Layer 7 of a small transformer language model trained on English Wikipedia (10 layers, counted from 0, width 96).
Take only the direct path to the model's output, skipping the later layers: a vector added to the residual stream pushes a token's score in proportion to its dot product with that token's output vector.

Output vectors of the tokens that the questions are about. A number n stands for n times 0.0041.
"ual": 291 -52 166 -31 180 -3 48 169 27 -36 -3 -53 -64 42 22 42 335 -82 -19 -108 8 69 -219 304 -208 55 145 -4 75 -160 -15 -260 133 62 172 -109 28 187 49 11 -129 -67 22 57 85 -114 132 102 15 187 -80 40 46 239 -1 358 -104 -75 116 -7 -21 -62 -223 -8 -14 -66 -109 -48 59 107 66 -93 255 175 233 -154 -174 -27 126 -95 127 -38 -23 -100 171 -88 71 -104 47 161 -118 0 170 -15 8 111
"istory": 137 32 161 -158 232 -147 -27 25 123 94 107 -160 -141 44 -40 22 157 174 -64 -87 -67 99 -58 -22 39 77 78 -69 -164 -24 -68 71 154 78 -21 -220 -186 127 -28 82 233 89 104 -78 -44 -32 159 260 -145 53 -157 88 10 0 -37 72 374 -309 109 126 149 -101 126 -251 29 -23 -210 169 241 0 248 -244 -130 266 87 113 -185 92 -76 0 24 -54 -165 -56 64 71 -110 -232 145 245 -49 23 154 6 -77 -47
"ced": 20 41 -41 22 72 43 191 114 -163 -182 24 -221 128 184 -160 127 122 0 -139 -108 145 247 123 -39 -75 -53 26 63 39 -95 134 -5 -67 220 -139 -150 -76 33 -27 287 65 -263 -155 225 -89 -79 -70 98 -166 -122 -21 -198 14 -28 -28 -131 -313 -115 -157 56 -32 121 110 -50 112 -189 -202 40 131 76 33 -22 26 -10 195 -56 51 -24 -70 69 36 -31 -189 -104 -6 345 -185 -57 93 161 -98 69 134 -9 -51 31
"vious": 0 71 203 -100 -24 58 69 -4 -174 87 121 -233 -37 50 -253 138 218 46 -159 -13 160 117 138 86 -45 -30 234 44 -85 43 14 -183 -52 139 157 -105 85 83 -37 -25 -65 -190 12 143 -87 12 23 8 -186 57 -12 -48 -203 15 -59 22 -248 -70 45 116 77 47 164 -233 0 -25 -204 45 162 87 -100 -66 -12 84 32 70 -7 -105 -52 -81 134 -84 -232 147 33 183 -249 -116 234 165 -94 123 10 -119 -87 29
"con": -28 -80 -6 101 102 88 123 3 -190 147 97 -280 -7 -38 -108 227 -41 53 -77 52 25 141 111 94 16 53 106 23 23 35 236 8 68 -41 -72 -139 50 59 -15 94 50 -259 104 -71 -3 -18 52 46 -179 39 11 -24 -42 153 -22 138 -20 73 125 44 -9 -104 143 -146 142 -91 56 199 -7 106 96 -104 68 125 -3 -79 -43 -30 262 -40 -5 -11 0 123 54 160 3 121 117 183 -104 -42 205 25 -91 -9
"urg": -32 -158 -41 -8 31 -39 -7 127 -116 26 169 -4 -102 85 11 6 356 27 -138 12 0 -33 -66 3 89 -9 -56 67 24 68 36 27 192 14 25 -218 88 -32 -175 67 182 -136 123 -97 36 -149 180 -40 -35 8 -194 -191 -114 85 -27 -67 6 -30 22 134 -155 -133 47 -110 101 -187 -39 -31 25 -150 -14 -83 243 17 26 -17 -209 -85 -138 -99 75 191 -87 -116 71 17 3 164 188 123 -112 -75 135 -41 223 -68
"ren": -3 -15 -10 -24 35 69 202 -21 -74 -24 96 -97 -213 -71 26 3 175 -78 -213 141 73 -87 101 -189 82 60 -197 255 83 120 -34 -184 -78 29 72 63 -3 95 -12 139 209 -146 79 -119 41 -226 -76 97 -3 66 -247 238 -150 196 -6 -39 153 70 -3 132 -94 72 42 -161 -58 -161 -200 -101 107 166 -4 -117 23 119 -7 -135 -111 45 96 -53 60 42 66 -88 62 67 -66 -132 -60 380 -47 3 92 -103 3 -12
"age": 20 89 -83 34 232 -148 102 142 26 -150 0 -64 -30 67 -72 -130 -4 -71 -87 -88 70 80 37 -178 -34 38 -140 131 -145 70 10 -206 53 -14 6 114 -33 -20 -186 -22 58 127 -19 -66 -62 -73 131 28 -98 125 53 104 -39 -20 -6 144 68 -43 188 -33 233 72 18 -35 -55 -220 -278 -97 -18 -12 -93 -178 -29 222 61 -165 145 3 -58 -29 -44 -115 227 -15 27 -13 -89 48 -82 242 110 -121 76 -35 170 101
"ese": 36 56 0 -272 -49 -22 113 -4 -16 -162 172 -116 -119 55 -91 -65 42 -189 -15 37 48 388 279 7 43 43 0 38 91 154 15 -119 11 176 -105 0 130 41 -95 11 110 43 217 -331 -105 -38 132 114 -15 77 45 88 -36 115 -17 -146 26 -15 69 136 93 86 191 -48 -115 -182 -81 146 -61 93 -56 -193 38 82 88 -272 133 114 6 -92 138 179 11 -284 -50 54 11 -171 131 67 -78 36 45 -23 -170 40
"ham": 112 -78 49 8 -10 59 139 141 29 -102 107 5 -113 40 -139 67 248 -151 -33 175 -83 -41 14 -30 -85 57 229 189 37 -40 -83 -26 133 35 -112 113 -30 226 -156 75 311 -133 61 51 77 -161 -70 136 11 199 -247 -104 -9 253 -4 -10 -184 -225 14 50 -139 -37 135 -51 135 -79 -195 98 112 150 19 -151 90 256 61 236 82 -118 -181 41 49 166 -71 -92 73 -27 -11 -15 213 294 -57 -130 24 -29 -44 114
"tal": 123 23 -85 -159 21 148 195 0 -39 153 66 -147 141 176 -194 132 247 58 11 127 149 340 178 -20 57 -27 25 87 34 -106 70 -57 46 56 177 -59 156 58 -184 195 105 -78 74 -106 56 -184 143 -118 -33 -282 182 225 -200 19 -6 228 -10 68 -29 3 0 -56 130 -40 17 -168 -238 -130 77 182 177 -77 41 245 -110 -19 27 -32 54 -79 -9 -73 -29 -138 151 69 -177 -164 73 -10 -230 45 -24 -70 -15 -116
"hen": 183 -125 -83 92 44 248 73 -66 -123 172 -54 -246 -4 68 36 -53 172 -182 -43 7 -32 157 173 10 97 35 16 62 -125 25 -57 81 135 46 -40 -137 -11 70 -112 -176 5 -7 -9 -17 14 -236 -39 158 102 91 -12 -14 17 0 -24 -138 -3 -41 35 15 3 113 154 -78 55 -257 -204 37 165 -209 11 -174 250 201 29 -6 7 224 111 -113 0 186 -67 87 48 -26 -297 -34 -83 60 13 58 -195 195 -131 119
"vel": -27 57 172 -27 114 -43 232 86 -241 29 -180 -84 -143 195 -193 -25 235 28 -34 80 -50 216 143 50 7 77 42 172 135 120 7 44 201 55 78 39 66 -37 23 291 57 -104 96 -50 -129 -169 123 48 -139 -78 15 106 -41 63 -39 18 21 -21 -210 147 0 -82 328 -62 -89 -135 -122 -21 115 -24 177 31 -87 132 10 -52 -38 80 -6 -45 -60 -82 17 54 105 211 90 -68 15 28 9 36 -22 -32 -58 24
"ony": 87 0 -46 119 70 -70 188 31 93 -22 175 -38 -35 129 -4 62 90 3 10 49 -34 157 177 -53 -13 83 12 222 -94 -111 -61 206 -88 29 -102 -136 -46 228 -233 50 176 -26 -26 57 48 -27 -48 131 173 -314 -56 84 -135 -35 -49 100 36 -133 245 -9 199 -3 175 -133 0 -105 86 92 -7 -40 138 20 149 138 -27 -32 -31 30 32 -218 158 82 153 -149 48 163 -212 -60 64 175 -167 36 128 99 111 21
"bum": 180 175 172 -116 129 -11 113 68 11 60 185 -114 -207 95 -177 -168 -95 -58 -196 -8 197 169 197 -23 32 48 105 115 132 78 -25 -321 112 49 132 0 -99 203 -5 -8 -54 -124 -17 50 4 142 363 330 -253 -61 -50 -24 -210 52 -66 119 -124 -125 134 -138 -27 -25 147 -221 -76 -280 5 211 220 -209 107 -62 248 -5 141 60 9 16 75 -103 53 -48 -16 -78 21 13 -55 23 390 255 -197 -47 121 -164 -21 64
"velop": -44 51 100 -104 175 -122 40 176 -70 -21 124 -40 -89 211 -169 -46 172 103 -130 -117 -120 16 48 20 87 -15 287 102 -66 -25 -64 -140 97 243 -114 -108 -182 -92 -125 183 65 -183 66 -83 -181 33 -123 55 18 83 -173 72 -52 74 -49 3 -69 -185 -84 92 -170 -80 48 -214 166 -343 -24 252 -43 -125 96 -132 56 42 61 -21 -180 11 -59 20 -67 74 -74 -30 -18 63 29 -58 217 234 94 -23 114 183 -167 68
"ollow": -19 -98 -7 -225 164 -78 152 145 0 -78 65 -200 124 22 16 87 60 88 -40 36 -194 33 -186 -57 28 53 175 -15 49 173 -22 30 -4 161 -81 -210 -169 164 -59 29 0 21 52 10 -301 -99 23 4 -235 9 -231 135 -180 151 -37 176 96 60 21 62 51 22 76 -170 83 -83 -204 79 204 -268 249 -80 98 176 25 12 -60 29 129 -41 -126 124 -146 -190 52 266 -67 -5 100 61 -42 65 -17 -54 196 -75
"y": -166 83 -94 247 -23 191 -221 -64 43 72 80 41 -93 -22 110 93 14 -76 151 -15 54 -15 -11 -43 285 35 100 33 -20 -65 19 136 -142 -109 40 77 -11 163 -70 27 123 -13 36 38 8 -37 100 -15 150 -23 48 -3 85 28 -2 254 -79 59 48 49 -25 111 49 -106 -79 -25 -176 31 -12 -29 29 -25 46 75 -5 2 3 103 -16 -55 -23 -39 53 87 -62 85 -17 -118 36 -129 148 29 -61 -73 -91 -17
"iter": -9 -47 20 -206 159 -249 145 156 -110 -65 3 -212 -194 7 -210 220 171 26 105 57 130 55 33 -172 131 33 202 99 107 -14 7 -124 214 52 63 -83 -61 123 -32 -44 126 -64 3 -84 -108 20 71 -73 -34 -152 15 20 -25 -11 -7 -34 -49 -129 115 71 -10 -63 26 -113 -161 -95 -49 230 252 -236 78 -136 187 -100 59 -80 61 104 57 -140 -59 34 -129 -52 52 11 28 -9 176 53 -119 -48 215 -30 -123 237
"′": 27 -153 -10 -12 240 -64 173 -35 27 -2 -39 -208 -131 31 -38 -19 228 -76 -140 19 141 54 -26 9 159 -9 23 -28 35 -67 -14 -8 92 -151 -29 -133 -134 29 -107 114 163 145 -37 -54 -3 -4 18 98 -70 -37 -4 -3 -16 170 -55 -82 24 -176 70 96 -133 -76 16 -196 15 -39 -142 28 45 27 36 -138 50 93 359 -49 -221 -16 179 -73 -115 24 -197 -172 -106 67 -125 -263 45 -147 -242 -44 -106 129 -187 101
"rat": 193 -117 -23 -4 17 -39 192 -12 150 28 -54 -262 -19 139 -38 -17 165 -118 -220 -50 6 3 -208 -92 -6 -3 94 40 100 -36 36 -79 -79 -69 118 35 31 -56 -25 146 201 -132 -84 11 -52 -59 -101 -30 30 4 -153 212 -88 -139 -23 11 -29 85 -115 41 -130 -40 -119 -165 149 -156 -210 85 104 -27 78 -74 14 143 -9 10 147 38 58 -229 57 74 -119 -26 148 130 0 49 -101 17 93 87 86 -29 71 -63
"ing": 5 -10 -51 107 26 -71 141 -120 -89 -124 10 97 49 56 59 -102 63 44 67 -207 -3 -82 -140 8 24 17 -57 -119 -111 132 47 -36 -110 165 -72 96 -112 133 -13 -36 126 -91 -5 -80 42 79 42 74 -22 112 88 -40 64 -23 -9 2 -88 60 -11 -62 83 37 85 -24 53 -251 -156 29 58 -60 -54 13 47 -15 -8 -29 203 -121 108 16 125 10 -41 112 110 84 -54 -79 -206 -93 86 -150 89 -103 204 118
"ad": -111 -51 98 -43 70 -138 64 18 -22 162 -46 -90 26 5 6 23 91 76 62 -81 15 -8 -26 0 14 44 145 -35 -132 25 64 35 -12 -11 90 11 -151 -97 17 -83 132 -69 6 -145 15 -121 101 -38 22 -21 -3 -111 -12 -103 6 -47 52 -20 -113 89 -150 58 -24 -113 -23 -164 -117 56 -202 -120 -29 14 -47 16 20 -15 127 -29 -66 33 -124 -98 54 -32 96 -52 13 137 41 55 124 81 61 -60 -38 -152
"====": 137 -65 187 -142 155 -48 4 166 -210 9 47 -169 24 82 15 -30 184 70 30 -111 91 -19 45 -210 -51 18 -60 -17 -190 -3 102 -106 -73 132 0 41 130 254 -23 175 13 217 105 43 127 -225 124 18 -214 56 -18 139 -4 137 -18 -65 92 -153 -61 31 46 67 85 -129 9 -30 123 44 91 -27 78 -65 260 177 -69 93 -200 -180 119 -52 -106 62 -117 -59 -17 96 10 -94 164 46 52 -19 28 55 154 104
"ition": 25 -54 31 0 138 -113 -40 81 79 72 57 -18 -152 32 -8 39 167 -23 65 -6 247 -145 31 49 66 -33 123 -66 -84 -60 250 -34 -59 -39 117 -86 -215 65 -116 470 28 -76 48 83 -126 49 19 130 -116 65 4 116 -146 56 -24 163 -169 -188 108 70 47 18 -14 23 -91 -310 -235 74 -24 173 -111 74 117 0 43 -67 96 -23 40 -205 133 -16 -74 -104 135 142 -143 -15 336 65 -116 -102 71 3 47 119
"ask": 50 57 38 82 157 -94 124 55 -3 101 265 8 125 120 -64 12 182 -37 -148 133 26 113 -10 -92 223 60 80 95 69 172 -123 -20 61 25 -60 -47 -48 159 4 0 151 -90 143 19 118 -194 187 63 -72 -24 15 131 4 215 -55 87 -29 -69 -13 -6 -258 -78 -70 -159 33 -137 -88 35 -66 -6 104 127 -19 -39 -56 103 31 100 -60 -131 48 -72 -26 -140 210 87 -27 167 148 200 -26 153 79 -189 61 -54

Each question shows what one neuron of this layer's MLP adds at an activation of 1. A number n stands for n times 0.0013.

n16: -114 33 -140 -19 -193 -39 19 -89 -42 43 3 -71 28 133 -53 40 7 -183 94 -66 44 -28 -144 51 73 -41 -15 -29 -60 122 48 83 -164 -32 -5 -84 20 -65 39 98 148 -131 15 -67 114 112 5 -20 -192 -27 93 98 -50 22 68 -136 22 -112 -88 37 -28 93 -34 -5 81 -120 38 -71 21 -18 -82 32 -141 -72 165 -90 -4 4 57 214 60 -7 -21 -50 12 17 15 -35 28 -148 115 76 216 -122 -5 -66
Which of these tokens does it push down most? "ual"

n6: -5 -117 -249 -135 -70 64 -96 64 32 -2 -46 -167 -13 -109 63 70 -31 -3 -106 25 -56 -64 -83 -112 -25 174 -4 25 -168 -67 37 -1 -100 -118 -191 35 -123 129 -60 15 -66 28 -20 46 -40 -52 -117 94 51 -119 126 -75 -83 -77 -6 -86 -138 -127 -87 -55 3 -36 94 -43 -71 -90 -98 32 49 92 -136 20 -104 -143 72 136 -30 80 -39 -55 232 -202 21 208 1 55 -97 85 14 137 -127 19 8 97 36 13
Which of these tokens does it push up most? "ced"

n176: 62 -164 38 -55 -71 55 -14 -189 -87 -1 -123 95 33 -71 -12 -41 -73 -119 63 -69 212 -60 -77 49 -192 -93 -61 107 -106 24 50 -29 151 99 8 21 102 -51 -115 74 10 127 34 -1 -126 10 -98 33 -63 113 -46 36 25 41 290 34 -81 -2 -156 -18 -141 -121 -24 -76 14 36 -135 -41 120 -47 -23 10 34 184 -42 121 15 27 -22 -28 30 -18 -168 -3 -12 15 31 -15 56 86 76 -71 -76 46 88 39
Which of these tokens does it push up most? "ham"

n175: 71 -105 110 63 75 165 -29 -75 -8 -122 -23 197 -134 33 72 50 -53 -43 -19 -118 -135 -62 -28 115 40 153 -41 -12 6 136 -41 -203 -120 60 -53 17 -44 133 5 -35 -60 55 -49 -1 36 40 -73 -85 71 -5 71 -65 -76 -148 228 55 18 -89 -58 178 56 -58 74 -32 47 -20 57 -98 -119 -50 -150 5 87 67 41 123 -90 -43 104 -63 21 66 99 -101 -31 -10 -70 82 -98 -27 -33 52 -53 -76 -80 73
Which of these tokens does it push up most? "ing"

n94: 57 -133 45 12 138 89 -32 147 -44 10 100 -65 54 -31 23 110 79 25 12 125 -118 10 -55 5 95 -199 11 -111 -224 -93 101 32 21 -28 84 35 -171 -105 279 36 147 2 24 41 13 -35 -186 219 -17 78 -121 177 122 106 25 15 -38 -151 12 166 63 -47 123 -39 75 -8 -23 -93 -32 -29 -117 2 -49 -171 -19 -96 80 -41 27 48 -103 -50 -72 10 82 -182 40 -96 -71 27 -91 -62 80 -77 -126 -19
Which of these tokens does it push down most? "bum"

n53: 67 -30 -72 -32 -126 165 162 -2 -133 38 -50 64 -92 -161 102 -48 133 28 39 2 97 -215 0 73 127 18 -42 -75 -5 7 -51 -206 -21 131 36 89 73 -30 -111 -17 -83 -172 -49 28 108 -38 56 30 72 56 0 36 -87 161 142 -34 -4 -3 -45 -91 5 31 -39 97 -29 -71 7 -133 70 63 67 -91 31 -120 0 78 -159 -42 17 103 68 36 126 5 -4 60 18 37 -86 -95 48 -259 -128 -111 23 59
Which three tokens does it push up most, strongest first? "ren", "ing", "ual"

n62: -1 -132 131 6 -124 -190 -195 112 36 61 27 -13 -135 -36 64 -131 -59 -13 -84 84 125 164 22 73 -72 -185 32 -35 -35 33 -48 -49 -8 96 -42 37 84 -189 -1 -35 -18 -80 -5 -18 77 47 51 -102 62 -38 -14 -85 119 -79 189 81 -149 -29 6 -21 116 24 -64 -15 91 81 -18 -6 96 80 56 91 12 30 -9 89 38 38 7 -33 -137 41 109 128 183 2 -23 64 62 65 12 75 -61 -105 65 75
Which of these tokens does it push down most? "′"

n144: 23 -74 92 -82 127 29 60 98 114 110 -110 -20 -64 -187 -31 70 -124 -40 -134 1 0 39 191 -26 79 15 -10 40 -77 125 60 -243 -64 54 -135 11 64 -27 -24 -73 69 -8 -41 -151 -88 72 59 -38 -4 61 55 -67 20 245 -95 65 -11 3 -160 -96 -139 96 -48 39 88 32 -15 -187 52 37 -63 45 101 -43 70 -40 -67 -26 -189 14 14 -158 50 155 139 -115 34 -21 -32 -7 43 62 -136 -26 -26 -20
Which of these tokens does it push down most? "ony"

n127: -89 -23 -36 -99 51 147 -117 44 -7 130 166 60 24 19 29 -14 93 64 -53 -91 46 45 49 -18 -135 42 -9 -1 -129 30 94 120 -16 -12 -81 82 -78 -50 -104 28 52 -156 92 -70 69 -82 149 -93 64 -147 -143 -183 -75 -8 7 44 14 -38 -154 -4 -23 118 76 5 -31 -143 -99 -38 -7 64 -5 -10 -137 97 156 84 -104 20 -5 -33 0 -110 -127 -40 15 111 -71 259 -23 -86 -143 -105 -14 14 0 86
Which three tokens does it push up most, strongest first? "urg", "ced", "tal"

n118: -32 -72 -30 104 202 46 18 69 19 -86 31 -20 -94 -144 -38 24 106 10 51 -40 49 196 63 -81 121 39 -79 217 -63 -72 -13 -39 62 -55 71 -15 -66 -98 40 -99 64 155 85 30 55 91 -116 -203 102 -80 -141 33 -20 -100 -74 25 -23 -61 -65 -75 -71 114 111 -24 -108 7 -53 200 -118 -51 -50 -157 38 -29 39 5 5 -139 -18 -25 -122 107 44 -19 13 49 -54 25 45 164 16 70 -86 35 -94 12
Which of these tokens does it push up most? "iter"

n18: -14 -10 -31 -2 -55 61 -13 108 97 -120 118 -14 26 -34 -81 83 14 78 50 60 -37 78 16 -129 56 53 35 46 27 -111 -106 -10 -5 82 -228 -94 -44 -7 18 -34 67 104 -23 8 131 -41 -2 39 17 -211 -70 70 162 -175 77 20 51 161 -104 2 -5 95 40 -125 -4 -48 -138 185 70 73 52 -14 -92 -25 24 142 -152 124 18 -69 0 -125 167 15 -35 -29 72 -37 93 147 34 14 137 -29 -5 75
Which of these tokens does it push up most? "istory"

n185: 122 61 -138 -86 23 92 -83 282 -46 79 -68 -148 -49 51 -106 14 21 3 8 16 -249 -104 85 -5 -3 -157 67 -63 3 130 58 111 105 -33 -178 14 -47 2 138 -52 17 -23 -5 -39 69 -59 158 49 26 3 -116 -66 33 60 74 3 102 -20 -84 -89 -52 61 -63 -36 -55 111 -37 -113 -106 80 107 32 -85 152 -80 -119 93 77 -80 109 -11 -126 43 271 90 52 -100 -74 -138 -45 -40 -101 -40 117 33 -10
Which of these tokens does it push down most? "bum"

n49: 46 -35 43 -202 112 9 36 179 77 111 7 8 -21 -83 4 32 -91 150 34 -53 219 -98 9 -50 -94 -110 53 -2 18 44 -46 151 -109 -31 -59 -69 -146 -21 -81 26 4 -6 53 -149 -21 -67 128 -63 1 85 8 175 -64 -37 -105 -45 35 27 86 -64 -9 -127 80 -17 72 61 -104 -75 -19 177 -137 -2 58 -21 101 26 39 38 -50 -59 -41 25 -109 57 -23 -173 -85 -42 64 88 -101 -23 -213 -120 15 57
Which two tokens does it push up most, strongest first? "ition", "istory"

n129: -62 -67 -64 113 102 -11 62 90 47 104 -41 132 171 -61 23 24 122 18 64 110 7 122 6 65 -27 125 2 -52 -62 50 -162 159 63 145 -42 36 -20 7 -140 74 -108 -78 186 -10 94 13 -65 67 38 -32 129 -8 95 -82 286 27 48 117 56 -87 -112 -23 -58 -73 53 -114 -68 99 -88 -23 26 -15 -74 4 -33 72 -156 41 36 -103 -100 -55 -46 -173 -36 -41 -22 62 87 14 25 44 59 46 -18 -69
Which of these tokens does it push down most? "vious"

n27: -19 -29 -60 -47 -167 -8 58 13 117 68 69 -56 -101 -7 -52 171 92 -84 39 -117 -43 -110 -41 44 -3 85 73 -52 -19 -67 -85 -17 44 -56 142 -38 105 138 -43 -16 60 3 -17 10 118 69 7 30 149 -71 45 137 2 -145 12 38 -92 108 130 7 -118 72 -78 -68 -107 -162 97 72 -97 -147 130 10 -8 -25 -46 34 -77 -60 -70 201 45 -83 -134 28 -65 6 105 115 -63 84 -167 -40 80 -92 -85 -134
Which of these tokens does it push up most? "iter"

n183: -46 4 -65 63 -21 43 -45 42 -81 3 -95 178 27 23 59 -58 5 11 11 -159 84 33 -53 13 -156 -11 -104 -74 -7 37 36 30 -151 -14 -24 -71 -67 -89 -3 -44 -25 -11 81 -5 75 68 -17 -55 95 209 117 -84 3 -121 49 -4 -143 47 -76 -42 -49 14 -2 101 93 -46 -47 -158 -117 17 -20 -156 92 84 -30 -122 158 35 -27 -47 142 -73 5 70 47 29 -37 -70 175 -193 88 2 -85 5 -5 143
Which of these tokens does it push up most? "ing"

n9: 19 54 -49 80 -34 29 -39 116 -62 50 -71 -50 107 32 92 -32 16 -30 -76 64 148 -137 -34 -90 -96 7 84 71 -65 -77 -46 59 44 -7 -70 24 114 -17 67 -45 -7 -100 80 -122 68 -68 10 -120 164 18 -46 37 -152 222 -163 -92 -63 -175 29 29 -68 59 -45 -152 9 17 -7 223 9 141 -150 -84 -54 63 53 159 -2 -93 -36 -31 9 -16 -162 -151 34 -39 31 123 -8 -138 -70 -46 -14 3 -48 25
Which of these tokens does it push up most? "ham"

n116: -88 -49 -96 -47 -59 112 -49 -185 10 -127 77 -40 -65 -12 53 16 -80 -58 15 85 -41 -110 -2 90 55 -171 -127 51 52 30 23 12 70 5 -2 -1 -107 -65 53 -110 143 -82 -29 -23 -30 66 -127 -4 28 -116 -81 -136 -11 76 138 -189 1 -58 -98 -39 48 -165 68 -136 -75 -68 96 -135 -103 -162 -75 -2 40 -4 -85 144 -115 -111 -51 -185 -173 -95 -9 5 180 -35 87 157 -97 -115 36 -40 69 89 45 -113
Which two tokens does it push up most, strongest first? "urg", "ad"

n171: 89 -55 83 -120 48 -99 82 -138 34 -48 171 -25 -12 -24 -60 -64 -46 -23 -76 27 74 -96 -22 1 -105 -84 85 -19 -12 3 -90 71 98 -154 75 136 124 -60 26 94 -89 117 100 -106 0 -157 -11 -5 6 59 -141 -66 -105 -81 -51 73 34 -19 -53 99 -43 -27 -26 47 -130 95 38 108 40 -75 -118 -13 149 64 -17 16 -156 8 126 -21 3 5 69 36 -38 -86 1 -58 -269 -104 81 24 87 -24 -76 -140
Which of these tokens does it push down most? "ced"

n120: 59 -74 -72 -24 30 -62 -133 -65 -151 -85 140 -59 36 41 -220 126 31 87 -20 -130 204 103 -104 -17 -116 -61 98 -28 -104 -17 73 -32 -148 -55 193 -98 19 -87 253 -32 123 -5 -27 -6 57 -97 -24 6 -59 -156 111 55 -77 -57 21 -8 3 -21 43 87 -36 24 13 -6 1 -147 -110 -140 -51 18 17 36 -1 -122 -93 85 -65 -12 -34 73 -73 -47 -2 -149 7 -167 27 -145 -16 50 -266 24 52 -13 -30 -55
Which of these tokens does it push up most? "tal"

n189: 111 40 37 113 -2 -20 107 35 67 182 -158 -41 87 215 60 -18 -5 -10 -60 -95 27 54 -53 113 -33 -231 -47 -30 -32 -128 -73 162 56 33 53 9 95 -26 143 -138 -25 -156 -62 -2 65 46 -49 -39 -38 -100 8 156 20 137 -12 119 67 -74 -36 -28 137 67 68 140 -134 1 -159 41 105 74 35 -18 -2 88 182 -10 100 -123 -48 -23 -114 98 -5 -62 -35 -77 20 26 -82 39 -35 -92 60 10 5 -3
Which of these tokens does it push up most? "ual"

n1: 93 75 6 73 90 8 163 24 1 117 141 30 27 -29 84 1 -59 -125 173 14 -224 72 91 -76 -74 77 -129 95 -141 159 15 191 -43 -19 58 -96 129 -9 -47 -111 -3 57 111 63 5 27 -149 11 16 90 21 179 39 -49 -41 -22 108 -65 -53 20 -169 -68 -114 27 4 76 -40 -27 0 -139 17 -124 108 -59 -83 -119 142 -134 32 -146 7 89 34 62 -90 -4 -28 115 89 82 44 30 -143 -17 -36 29
Which two tokens does it push up most, strongest first? "hen", "ony"

n85: -80 -20 10 -72 97 113 -173 -64 73 -14 26 -75 -16 79 -85 58 -197 91 -48 91 147 95 -8 43 130 183 101 101 -11 99 11 -2 -66 101 -125 28 -102 105 51 -11 77 26 14 -7 -64 -54 41 67 67 41 54 193 -216 -71 17 -119 61 -2 173 101 89 125 40 19 -49 -23 182 -111 138 140 -134 -10 35 52 -118 2 -15 10 -132 17 -82 121 -136 -87 -128 -49 -11 -61 -35 -58 -13 23 -102 -24 -21 -167
Which of these tokens does it push down most? "ual"

n24: -23 -16 -142 25 -18 132 -82 66 63 29 -106 -116 18 -73 -101 -19 97 65 117 19 24 -16 23 76 -67 112 -197 -74 74 104 9 -59 -11 36 -45 -7 79 95 -65 -14 47 2 -7 117 12 -48 -23 62 -52 183 58 189 93 -16 62 -18 47 -80 2 -91 -14 -28 85 11 -103 19 -9 97 -194 99 -234 133 -91 -112 -116 85 69 51 -44 -1 -68 74 -75 -188 46 93 89 -29 -1 -40 108 -95 17 -76 -188 125
Which two tokens does it push up most, strongest first? "ese", "ition"

n131: -31 -160 -84 -5 -86 146 113 -99 -80 -15 -41 -88 80 56 -19 -37 110 -40 -64 -97 -51 27 -111 53 73 39 36 58 -52 -4 -50 47 10 -44 -10 -28 131 -27 -223 -86 60 -189 108 -11 -31 130 62 85 87 34 -13 -114 61 30 -91 50 138 161 85 88 -84 -50 -12 -41 67 -28 -38 -54 -100 48 -25 -126 -62 36 90 -30 -102 120 54 45 117 46 -8 54 58 -63 101 -72 154 -133 200 -85 137 -141 -123 -20
Which of these tokens does it push down most? "===="

n124: 2 -66 31 -147 186 -35 93 21 10 -6 31 40 -45 -108 -7 45 -99 -80 32 -8 19 56 68 46 26 -239 18 20 26 -36 -49 254 63 34 -133 -139 7 100 7 -108 -9 137 -179 -62 -50 -38 -66 28 -114 14 -121 -32 38 23 -124 35 7 29 -98 -59 -95 -72 -151 -6 -156 1 -98 273 20 -144 -9 70 -114 125 21 40 -77 -169 -55 8 67 114 -1 -41 -46 -43 -79 -12 69 34 74 -75 -95 -63 -2 -76
Which two tokens does it push up most, strongest first? "ollow", "istory"

n155: -54 -6 -47 80 29 -96 -32 -66 178 117 82 -192 -42 -14 -68 39 -14 -68 78 86 74 137 36 126 109 147 46 -27 -48 -53 126 66 -76 -25 -183 31 -113 -124 -19 -7 -59 -227 6 18 19 -188 70 51 -84 29 80 119 -89 -44 36 92 37 65 16 10 -72 -48 -42 -70 -53 -102 93 -14 69 4 164 -49 -59 -39 -5 -215 -115 -78 124 -7 -93 -112 40 -17 33 83 210 70 -69 122 48 -59 -17 -95 116 31
Which of these tokens does it push down most? "ham"

n178: 37 -40 37 -43 -46 -83 63 151 -109 35 -1 23 12 -47 -42 -104 63 -27 -82 -122 61 -43 -44 164 -200 103 69 39 113 56 137 -157 -29 -44 69 89 -57 -32 84 30 16 -43 2 -81 -61 36 88 -76 -81 56 43 -43 -135 -19 -21 17 -54 -80 149 -131 10 -53 -42 28 92 264 24 -61 -219 -38 87 58 -17 97 67 -114 32 -42 -6 -82 49 62 -91 -88 35 -135 -214 128 -166 -94 -187 -31 2 120 56 -10
Which of these tokens does it push up most? "ual"

n50: -2 -196 -74 101 -96 -140 -116 37 145 174 24 -47 -79 19 11 -4 -91 27 78 103 169 -70 -27 -12 114 2 43 8 141 12 -14 -97 191 -161 -105 62 -102 43 -154 -93 -109 150 -91 27 125 96 -106 68 68 45 -125 -21 33 -111 195 -63 -12 -39 158 -24 -107 39 -84 120 -11 6 41 -67 58 39 -159 10 -146 82 -45 45 -109 -105 93 -21 -96 -157 -66 15 4 -117 161 64 89 79 11 15 -63 47 -41 8
Which of these tokens does it push up most? "′"

n115: -14 -2 -33 -72 -51 -62 -36 -63 -27 -71 -49 79 -8 99 -59 -63 -103 26 42 98 -46 -41 -26 210 -35 -205 168 28 3 87 98 -69 -117 33 -148 74 89 191 112 -19 -5 -87 -66 -21 5 98 73 64 55 17 5 85 -136 -2 133 -31 -38 -71 125 -99 -68 -57 38 29 -31 47 -43 37 -9 -133 63 30 -118 32 -33 35 15 -29 -11 -22 -142 43 72 -60 96 -94 145 -107 -59 42 -124 -167 -28 14 10 81
Which of these tokens does it push up most? "bum"

n142: -63 -3 -52 -156 -68 -35 99 1 119 43 37 -96 172 -39 -14 14 -222 118 44 -38 -69 -219 31 48 -47 -115 -45 79 -141 88 -40 -66 -7 -35 -51 18 23 61 -59 87 -54 -71 -11 -66 -140 -76 -7 -82 74 215 -28 -95 -192 97 15 -46 -81 127 3 -126 -40 -60 -6 54 20 58 184 8 17 55 138 -56 118 107 9 39 -35 81 -69 -1 -81 7 106 55 23 8 20 -47 -114 4 62 31 -12 -49 55 76
Which of these tokens does it push up most? "ollow"

n154: -123 194 -10 -38 221 -81 1 75 -91 -46 -48 -146 -10 21 2 -70 -68 141 -221 -40 17 64 -133 -90 -43 4 -42 81 18 -70 -92 -14 -18 -6 -161 148 -77 49 60 50 -1 108 89 -100 105 8 25 48 104 -40 -27 54 -161 -60 169 22 -176 -66 -15 18 -6 -21 -111 130 -29 -36 7 -148 5 68 -31 -181 -80 164 -117 -30 -99 -45 -120 -109 4 -13 -42 -42 79 -45 -11 -105 -188 42 91 -44 88 15 -17 -62
Which two tokens does it push up most, strongest first? "age", "ren"